Layer 3 of a small transformer language model trained on English Wikipedia (9 layers, counted from 0, width 64). Numbers have three digits each and are written without spaces.
Take only the direct path to the model's output, skipping the later layers: a vector added to the residual stream pushes a token's score in proportion to its dot product with that token's output vector.

Output vectors of the tokens that the questions are about. A number n stands for (n - 500) times 0.006.
"rang": 499375358552564474440621466622434524507554537658420441400365367579536471565535557270525685527502539551491308553593491388394491368605323519601469723421534535549670421410487480555445477585457638
"=": 458377443333617487553398385430596771694377700642428461445379677389628693318469615370431583576411395605312314586624404463473558487612471314229667386599357523141762615241644500594429651794557557
".\" ": 601452305620428436519405513500633456344462482467306385277711519398437458468704589480508675462511393613388438621666378506506437535525452618487601500598406375491585475608333419623491693598510616
"” ": 620541285571595604383221442535530628397454505447462419474628460444428516390591552312659686466426470669355560533713429517461424629489379558417635491479402157601655490607195392642395671780498637
"==": 420335458224355544525530503653559532560529505467576472404622547345764587324641572141375849443633549457534313663712554350654550397613687472417407347468405424402580446342452532771461486457685418
", ": 496479553639303439520498435388616509457459377444581469467595548356506496410602448570616474521490537507459464538616428403585553503472575490484606446549423558562402568483521538359387483626538575
"Animalia": 476585524251661500592392162376796400508370696680370335317601568647706754403220709443603566433323630737468355710465426634721410590640186414351459469381583361370582524594278672660350775744193301
"owled": 442562222270541733576325518512402513491617474476299367603634353643490599504429715175353495421339414502578188416810458657568261535720406665607164405495618578567317727697425311568728712761523525
"• ": 336592499303747660438678482463496516741292628460394437485467598519574670299493519541511426401639425583577315408504584539515482479577510613444599557337321608435551500563466416695295402355506534
"Authority": 274430341610583649569482516311377537490521748535362436430508420648732654302409617467552612483329380578446298320682468625490321720542499841681261413512431434146503622605542461696545407472354770
"idae": 436419408592669607333283255500410492596499519724272269284710563460526576475651524328640603499289468631364441667741577568589479528555656575482400570295492275562529510534160564654455581666483537
"legisl": 630531396407663560402388379392559572600661570652410493491510393561402525366636549247567634380368485561589394424633630591494453468730337436562607451377389477383361699616305571419642635421387579
"ose ": 547466444402447527523492580411418427529525409459410339430500472592630552398621498390486567435645521440378317355394626605527514543516565594506504485385466506466621558595634332530608553741582463
"km": 398486618549544560542577381368329568577497555635546433463537502621464531661394472423423344473307382509464286577603492637519479504432536575595639756383457433486483471506391532731343505442480595
"Qualification ": 446530283328745511563418333343367630522586584558422465532653210507458639445559533300458456382663492486621253499484686553566508606475445408807496562462378464371600635522566260538738577591447476
"von ": 520449561397543499546277470685495515604386571529476447643505627416458624584563378454547473462359403554482482418578582523538393606683323549411341527525502413543539475354447512623604489654322543
"chronology": 504569396440744449395412090627517352549333632612293433624524728554873686287395418104375637438287284590668308870509720591715075419974362846358126537589126473091831899711253408776536466431551628
"ensis ": 467463486504606420413509457362527614674447492556484355453641689570511683429546619352665477491478578603501374440523539412537338569598305574349359479304384406524624439605492573539513483741383470
"inters": 583467570356444439257637307564383405580522553573476464544565391601523515457656493461490492463373481590477293369599605420598402578711389521672330558534438606467546561567539342632565424386586608
"col": 412435458380680374453365517764502555616652542470502495513465449593502421522591575440569425490502553510578434462461623392465494467378456502563572510466476357432287535585550534612457376531567582
"mph": 382484466562712483478445254432490626545597533620494421556619369730305603721467485225327609478351548412501298621502516612558553620549472697547422707522484253430512469445333449531267551589581585
"., ": 376541278441248444569457435358518596604435466530405350481596500383576535410638450549636552494503488523289351566666533400605501621562389494447523597412443693494580615688435500602387545578411708
"Certi": 372485474473793411535661344610393565614654539653469456303513368440794622232423632335361439360559652481618318492537530527566473450650415453634253657331484273452525729751308402601519549486493512
"born ": 303453501480547687463371418471494579596460583451586458386532547524663504546447515419662416467686540432725386418595438336573147648556494346450501488494507314404400676348363608524498716786417656
"Arg": 429458471420563443475485506524536510661519606479374474473607397598429585657420598416477484450240512540524518414565571576426494558664532489611475393509487452455513427467466501386531492647528513
"viol": 495517520540697466403502340416483622530678536525423486484462537498331429592510601443580618416426503495598412468606544421392421433502352516618503427471620493329426690493374533427508595633474616
"acter": 533295503208730695311503297437503792480418519637294362331595455656499661674478693362517545487265612559464369739628798415611245706484414574554254431373460588463642474627403536589507597480285384
"population ": 482651429549472515369432422581109699651374627644528519378442532622536557392553470332523554381493748629409328645598547421531332644481480452670585430242394298362554635734506347658477751337401555
"|": 610328576515673458600493371409548602538440585430465532437439446367592657322692509551348723462609410553489410659447425532609363495357440556589542542524502556364615418437319462505641537301616456

Output weights of attention head 0. The head adds the sum of these rows, row i times number i of z. A number n stands for (n - 500) times 0.0016.
o0: 606616535590610535380487668631380483310489657260329472615588495688520570559220410322697489306614548504522662415201263356393589454615275486286378518429483469696603683374728557731597662538457358
o1: 629490482348470452903667375467778643139453417416280424448577521168651475435458741294657640495316546610368624565405320776305196698381424688282431515760444666412608544386483422572614579514380791
o2: 343397567547520340522510495624634406735459477631710521500639551361684420353574399456590648386545423456527352575353464475663563495645507321415579462554571626410371697260516515553409606443544210
o3: 380467353318546667626509406292377603387571506716539620456538225436516314520610609525489476496566649422433430409643503701598305746490716579330498388621392647461482603538615356189603610559604343
o4: 376571601566312462659497476631675415605561559710663363416468700537418525461489384507520401504287370605417401552485482393488515416666443515636439430483554447487534481407377695472410607595431441
o5: 595516472484655547569677465322544577403415484518511505550550484388491644458607467395570519449589503392479498595464570495632390605512307512475521573476377546443662464426488630353384459463422469
o6: 795547351452400508798451624546449437184628634482220454390329454678548435578440628473542450576478568530402534542440211549292597294547698645465467588661490500476572350678647254438634212443440788
o7: 340542557550426498387499381586601352424535309760551492561475622419507503347411514608475349447534561648522623555475660449648411706445710437376496418541564573508376603489160356422451660580447533
o8: 408532492618535499524404573576587421626434500618637657397461403402522341350540355556552616588647437454448556528523365606539596233498460361520531452523595457531523531390737321480531611430458352
o9: 592459324620529423506668615463568616371501545328454525308535541675397414476675520370529451395372289414525468543282285559678403281526414411553429490394398573509634370612679581874580582524539827
o10: 402433560375713554435452368535455524667225437477726638549469603410373588516391369565569448692773695632517674362587495319587536554369416371337382602392635463656473620398343568466480606534266349
o11: 540581381634564608608490522516338589604533557332547653592391473676395272548333410364469424676579622166408511389523488569402639405415614559629516665583626401320548535483677460476481383414415451
o12: 490699275433526458461330311597658389463645561384478368423482522769246481640374595402349394538421475530692698374483564614315599328490597642521485406433765592432487406491527558592356733726520508
o13: 559350171338272443577478625497255626422441441461502613642499465344692473365445469488502743448573448232539538417485578612544418553529665485493366636498436624636424726630624197756732488392460526
o14: 458346424622552606554389355521560458572642641496527464632643453413513448468298529543393638487605632505592515586332554601018577515494457426639512397498643421428424594279510327450630527552621575
o15: 624354559257399417517386777634585437592406528599692429492471441553423794552494313579748410415454546531675632306614569470442595262639326398486299480578479521831324462456268560551580551513365467
o16: 584519655634732534511546464511773480391731730537430450456447291577591590386509465403558471448372468587497446636450367560392496413533393472490489292521537417455551436265461418278532582630575675
o17: 484494410347263435630445523635463469703422379576563528639481578467469555503506389596391395446422498263645386347549595628567497362530839552604482557605465449281504642661629501473558355540457456
o18: 379573645255448497557548447565494458691522570546511394565447705508397530528486590478465593659354472547387532480607527542332510682423420611468527421454652475509416536529165566388455452493528608
o19: 286360338431313390373594409526577500605317417474450466449560454292749398490486680539534642416548660565467490574541635401575379852456491473342470437525379698472430638538598421613619606534547396
o20: 486512474637448453371675627517682439351325306548397470565458569484479511587446463525603393404741521590406590627561403265682386533437366552389452579385269568467635456572671549699392535573384548
o21: 561496468516390454354497426467824278544393457669677286420416742452398757392532425743467427396554568752578543629546611518410494362519356552659681289342499426379370335631388545316566454650497670
o22: 559520604536349541436502703570293612467413325450524511338475662492411574786435443573653414545413682725386567352609477378432430536400581671387394514456419560740441327536335578574542466550298555
o23: 562319295516537499612553528351249712531550612474674520593649307573580625579497324449701559526553514237484502368576617454278445613487350551657387553394439598497486524299456772529444395407555517
o24: 702520364563261548335490515555450370536311400542534497441577577188452560629300356482295516599478683526665677417642745381517571378523393650577483588604532646591486348572432574768504349408397463
o25: 403454291556244495643467491639755588541299383588646566548551632404588593414530200643345429583645402409430577613466582428503609278594637407444327615428584465481553400514628361537489706500345642
o26: 344430666305349497408711697507632457498403532762593483424585595469559676647378409466553525402831633494265485682495271429539528598494510494349437458387351621477503426468574150562641629443465422
o27: 352567371850518644380527371376508641540503598580610449408584495458335329439528521400332484644647535607448402591430568476534441504465503510436509578502461475416682276493463519517382549484625622
o28: 524305649566488538438661347514738308247457672676488610192605468116619553538510430701450603367496625795466397758233324525616532524691435261614408613369321245685624390489548247450867641372568573
o29: 572419386711453580682487661520499651513435311616756589178600589183539424678590359528874550342259710487477450496345472478282219458584581549567229299467498673664759272230552449504598602735300472
o30: 468392407383439294697649490578277573474490398475408546563607637600366652617681402507604444523520353493384498357552396621720450581301787613490533615442293475344454492643353680534412350452479744
o31: 548586609317538512295530588430492373289507639742532540409774313588537588751472284456471345239472481479582535413206327611822357376605438570444380414526324652625566483530695498552619909438445304
o32: 413485390711691561220645415491560460547668724321511604591414470591510432427448458458469486371539552338601319585345498399545570570567473330490513369220498336338657633461632448458604452549928596
o33: 707287356564474444505487603512528496509565397317481484635385263441561436398605459516599521261496564388790366366503620382450530414607558465555413555570451596536367516494582548690532399507769597
o34: 531434418484403379614545534620355475401522490485389497596624540599583455576449429422487521536510444377375541436461373520523553627438676674459518542729389551397414577515543522512504468431617424
o35: 581673471641324579522510581733418336680425246560427547515294504432299442603542326690297447481686605340583490533648558430387762438547772395623662782296632348400463599419517464439376390399396515
o36: 327360693337501393767473400564443518589488683466544528572590435684572444415694473523727556606551310650326388527401328510618560548477474365514421686604512460380369617403207499489401567249504662
o37: 585409403538541375737257597650502519424590496365542513664503623498625434530390334420753447485347497465434603401479460440392582524521642476566477411704649418561386549353377439518549574507452509
o38: 405430689435548464320652463463482406470504487575655572425563525627340607456557440530497480556617449558555514474376490417673523515463512450398428595477467616591417370458260574564424562356710535
o39: 443446705283440405599495566544583340459617414534407495514382562640434600483506663535483489457312426548558434438333605610587462563557747508395549595631407396520368518583407557398514494444481507
o40: 715480658075757499615521576445500216355730490648427518601276418552327941556352424319504522470765564427714687441502414252411560528421649556399450395349647604538640486222357398595450375402662631
o41: 456582518536458481584561473509661584492541528703576547534558401389638709347476299450320430588602334426528545601516584496601603318574341336395460607443535598537490598298504589504334612332343504
o42: 455770545649462609606698599378631631527440280636654423531356718447323550470352412295464361537737655264291561602565587455451454613371523626485665601488533568318622398345587576387307545452220376
o43: 447341647394622604573521404388606483465559723585509493558642443525427656547439540528514412488403492565536452440477508625500414411548383461508478425512408354495566476517497686316557398593400479
o44: 457552533313346327399664754573570387819529413515436409513462438385521565578458495366530565204373738248603358541488668441392570677702499509532517409435406625509351408531744468605615468536608361
o45: 480508554321266487504449551521617349402485408556483459545565520508518471631470465443461439452256363562531479410640551404701363518645502703402481391641433655395466531533509652727408598546616410
o46: 226398620470400435524573685509706355451431469567572444463574774626278542394474597382599460407522360468385570594358479506747419656542646294359707425643402439417493476439416543647569629435508498
o47: 689427415376500425520366639546482426407322434613320506570390524580558612550494399568221406678605363561457670482492450411722565332444647514445500698547430307617497416805569462612555467367225733
o48: 502693341716566404333480399563521339586611433600506422445350518337605313289451486387580602331660700621529506590366447340435556604506563584478533259368654590446547487501608244646525571591815504
o49: 711438289447621551565185583434603480413384325536544522342349437335435506523600574555518587613462520678651777324589713587492397265409518604405433371668581512835559277555486481420476589610265460
o50: 463526605530413489566457557595891469458424572455530430550469593500519725413356419461550313453534492629485596572452582564523650344581248346381518491668409269397508592422477519448535666437411495
o51: 549585599428685523495519411541465391297740464373410607372274589428461529751454576596643521329492678680506482445440363572452549648366592541511559345316485400611513659388491373144597661577598289
o52: 498375514526592623497479466436444532635530576546493521493503361400416525555671510537467598570497513671594374554650596314532416432499400553557319389469442591642628291455415479383391403685501543
o53: 510404185453546360442414413537225618622530708369503529504585405544569379411457616502429651593449531430656446431576437538461544398560468429623404520477546695744332603653673404591658358677433364
o54: 414471469606641328471658393350381635724581439535692581360373559461569522267592506343557665649637541625404332597414600299647511553449401578529353577335442652541468247574495494640332403477574490
o55: 638384558587662559629363496410593605435534344502586588511585176616617434404757416537637469466356226477543533465537632610501458349645275430577372554546550475496395491363355642579223705535455503
o56: 358160509242459509616459443493391530682475699645625526505593245660600678394607530566544644527789438482545408536614489472582502413458614389535315461557467709475413609372424224419535480580355362
o57: 379472698344637523431477446518331548496655777637712609464583391694375737650165370473659408743578664536452681412529443499254581536403351417632157579393564432777481446304181348481607626452387494
o58: 545489333630507415454625592547584579724568628499591396578448565648329765462490365469353318433488543301701267580469593434421616284662487389602485536344355420386521419514633666368475243667500606
o59: 423491731452766228315657386520329315669656422439350486600571389819509512232683616396497640338744337555603428518130406439663650531398461590461492464515432680416292497602559553634271512480889329
o60: 660573486310625674573323642335548566388654577377359570685353282536562458656482521459460513502662584474414524528764552730422639392465376589465633428564500435472343482583640105187497566468430432
o61: 593487377655551515598643518444350649439514455478548530593580317400555505505482369462699506308602688264559422449250565492291453656619505422510394808365429513530550582312578662522485497375481532
o62: 545543590516566533528617442475358487471545438507423569464510244642460355449536530490520498578547579413455500393553334595373461565395650636425565576562543617337389508431563568498470376440631611
o63: 453474491413328305588330599704490496723654594445357178619589488568534326579397837374540488400113510402655335420475610519137617664791545393515482634697590471556336612539286647726440324546605431

Each question shows a token from some text and the vector z that the head gathered there. A number n stands for (n - 500) times 0.0036.

"L": 134697510533556529522447503459431442497412418553502486711497325551521524625373362519483613507203437450460409486501599577537456456536565612628298386604434409552504542462357531489239387347564717
Which of these tokens does it push down most? "Qualification "

"- ": 485516606551465439538352584526385562442502433598617484469630386248487560525367438415507535428351624650532436467518481553442524326559723558540311401481516470548656500507577505561424475455594762
Which of these tokens does it push up most? "owled"

"w": 370712459474505621544369466508466441480393397557511405518473437528548606648342392494512601504365352447477398447489534549655523570571496581643424347669549449504411518531410507465292420458535534
Which of these tokens does it push up most? "acter"

"ar": 313739709540577554331416628536460397415488372571572567519527432561482551633380347522631577690326535675566446507472616488328535378546551651525150499457526530502561590555367353552475298482645534
Which two tokens does it push up most, strongest first? "chronology", "=="

"Dr": 172530531564657508486410563488436437561349415584548563589394296574428533508484238516504540545304422483426411569462580656502541368710409641650404245695503355615481477643543446544315341337555576
Which of these tokens does it push up most? "idae"

"\n\n": 405524667631399508508410554456412445388498421598566479470678447330444565553285509480442484410389593653555404475429587507553506328494681609562277447465454404589661498448643469574504444430626763
Which of these tokens does it push down most? "” "

"ul": 227416674562621544218536604375694548501384445475452429631480349558424508495398273538460491409190506461394484548477633554364476564550433521616245417580410492564598692628493499473482356407553504
Which of these tokens does it push up most? "idae"

"Lake ": 231367654427675518386405592640332631487312415425626557579363338504254519418445224559434369518227728565460479596459584553272533448630485554652288381331493278498510564691433321668549298389610662
Which of these tokens does it push down most? "acter"

"again": 332441534517482472481467613677497522431459345447452497368518580484447413534450415544596530518432547629433491532472551472462396412476445600609533547581439413544461589629479324397520414375549401
Which of these tokens does it push up most? ".\" "

"Kelly ": 360451673432602479441422608591377616502397473500649501512460356430297545456439276485469414435282677616475435581525546574363568408613516542627325396432539339473547530681513397581518352442604680
Which of these tokens does it push down most? "acter"

"Me": 386556534507538484526394610524493569495458436579531492463570435424481496597500430468604590401337479519456458447501478559425526470585614547614439361615582407524565535542522531525300443418515605
Which of these tokens does it push up most? "von "

"Un": 367667524580417516579410532366460461493437491546521459506608383491500497643299444473526525360349423490478418422452495551574472448546575566567344411636546495511544439412520509448308522399570659
Which of these tokens does it push down most? "population "

"Ray ": 343447725431601481391428618502433622448369496511633472562514351411338603499463306500415448416162693639498450588575573511365580444577584553626221434362522298493554566628485418588485326462644729
Which of these tokens does it push down most? "acter"

"W": 238481517437637592477350533562414646525387352493476571601305373451394603573488243540338458609225499454507514525537527525423571575608449602635407258487506282503483519637362432623297405406530642
Which of these tokens does it push up most? "km"

"Cast": 270583574570558459526539578478489466526420472473486462662585410544443393518414546527606456455332538315477444560419635593529458443523512587778347428449506448457516471341494593448334357287555612
Which of these tokens does it push down most? "Qualification "

"\n": 539499636526460503485379536492407481406541463617564477448715468341458626506471556400524491441396601613562414499484510562466567372559747566631356364425587397512600487488664492596473438513539706
Which of these tokens does it push down most? "” "

"ag": 315538610480652480425500571415550533603313490473511404562543404560460485566411361519587475418246479414490434538503616632448498533578456580723298385564566536470506600502481559461422310361546566
Which two tokens does it push up most, strongest first? "Animalia", "idae"

"Mak": 397551570429602497486337592512462677504328527469570452538468393465495595530447388523520591425185600447479470457528500526318517599627540489649228316422595458423506525508371547613251384479590638
Which of these tokens does it push down most? "ose "

"Suz": 341653634513603546378394673480451505394399435560633539474460451560454581622437324540636598508270589695491486391458569463347586509620524558460159491497556516495484560577319383578393320542666505
Which of these tokens does it push up most? ", "

"180": 294418651598573521337553640483660633448424462530519478591469403473409538499478458534523567441345615510434510590514651466485471541540490520628291483452425415531502583613542590460434391454622458
Which of these tokens does it push up most? "born "

"ellow ": 287461591424520580398341599627425619363360455425648426536401420454370657502382338620527411604129770648464528582401656392429548475563482416494175492273424396577538726611457467656610338514710491
Which of these tokens does it push up most? "mph"

"==": 357512661603449440522499571455425427415471486577536451594657382416453459522278548502549477399379618552530415558449665552543417292463646565667239509419435471541625472337578554486510390366603778
Which of these tokens does it push down most? "” "

"Ag": 314587588540553457491459550435473522529376448539596450621572321428488488504364371447514498460249524466503434559507553620439485388563568556603297374537524510521563529527526555482409418354600694
Which of these tokens does it push up most? "Arg"

"J": 184775640597541590379416633409477554370444398519591565553504414469470640670389323530530635595160541654558495439514559425389560534548519609429117457485498508503472569598330424510284388508708562
Which of these tokens does it push up most? ", "

"leading ": 413262523386517419573472591620448641455418537490607447486355366461379438434517438528628406384343744592410570585526612498542495403493451372543464531400481465513517569555522549562565465429535512
Which of these tokens does it push down most? "acter"

"er": 373557641349649599341461526551540437445307528522644345546544482641369563450572470515725559391299595483403365621503617541446538507627523501722342394447607358542418623645534524563466279483481503
Which two tokens does it push up most, strongest first? "Animalia", "="

"as ": 283382638523581477427418600501455535474405523538561523532437300500336577472448279533536457466273635617432454616483598555439507314660435538597312381507471357572546515658591439549479349443592629
Which of these tokens does it push up most? "legisl"

"Kh": 226545732590569562311456557349539613382422532329429489583532303419451547424432320539447690430102522482506468552595507545195394602534494497629133359466393516523545607576454341474380411499540667
Which of these tokens does it push up most? "="

"n": 295566604440569646387321508649505495345379440471570393484495462504534724524530460625612887515223618546423367470511583362385469539563555479563223428444392339646521763627442498673323255571528518
Which two tokens does it push up most, strongest first? "ensis ", "rang"

"8": 185574609591403632374431607605603567294669395367320509507629526478404566640622551636612601532249575518450521462398563333372499589398532506550462533473368274505539738542435354473333423509519390
Which of these tokens does it push up most? "., "

".": 241528568537472597430450580591579586374597395400351507555556505492404536580590529604569515543289545462463530534402584434439488591436493504604512498478412296476480699546465419462413401482527421
Which of these tokens does it push up most? "., "

"Fab": 175653642624502514332527606364611599482324562402601436571545343468379545493437277563521568390112630542435383527590555470356497483600427520519167453526501481509509573654385515439318445439653599
Which two tokens does it push up most, strongest first? "viol", "="

"David ": 362505675500545455407483573473463549488415485545610448568591343366374579471443316449420461405239607628498434627577566548426540364539577571611282423456492339510556498652561466466493354454640749
Which of these tokens does it push down most? "population "

"0": 393631501687377607518464575494612510352579506516498474512576430413379500507652607534799552422459621468492397494438594457534528412578486444530477413547551448529489486502535585449357535502494393
Which of these tokens does it push down most? "col"

"the ": 273335590455559457468480625575457578387427561477613524506433400562322446461515414503663481359293734629351559535449559468446507392567507433488375507393445421591570572582557456616485433419544507
Which of these tokens does it push down most? "acter"

"Rock ": 264498644509618460497425623512402580544394529477636516598490286442271486464446363489550424408256632488454436613481540537450543360629506539620277392410493365549621493547637520547424376329579694
Which of these tokens does it push up most? "="

"when ": 485396540610417366633369663602358653465495508468511503371529487369544507383467572563394617420415616666476507486497472477391408514435619472521361606494468503471477572524504384496542636507639538
Which of these tokens does it push up most? "ose "

"17": 449445561524401607360377622624692602366664410467369434481540573436466605584554598605523539483407581525410501461364584318486508613435501433481481547499358359549608760531548506490491473552524277
Which of these tokens does it push up most? "population "

"part ": 361344690565506403446501653641465614458541416576568512454400311341349498365434346448434400468419643735516425664593684578489516339462439529594378482494431457462598592732603451459714448410638536
Which of these tokens does it push up most? "col"

"34": 477402585519422646352378623605727601324687408477336426466523577429447618590594621588573539469415570490407543463374568294490553639443484414494504512471376357545623743533566513510440476582468268
Which of these tokens does it push up most? "population "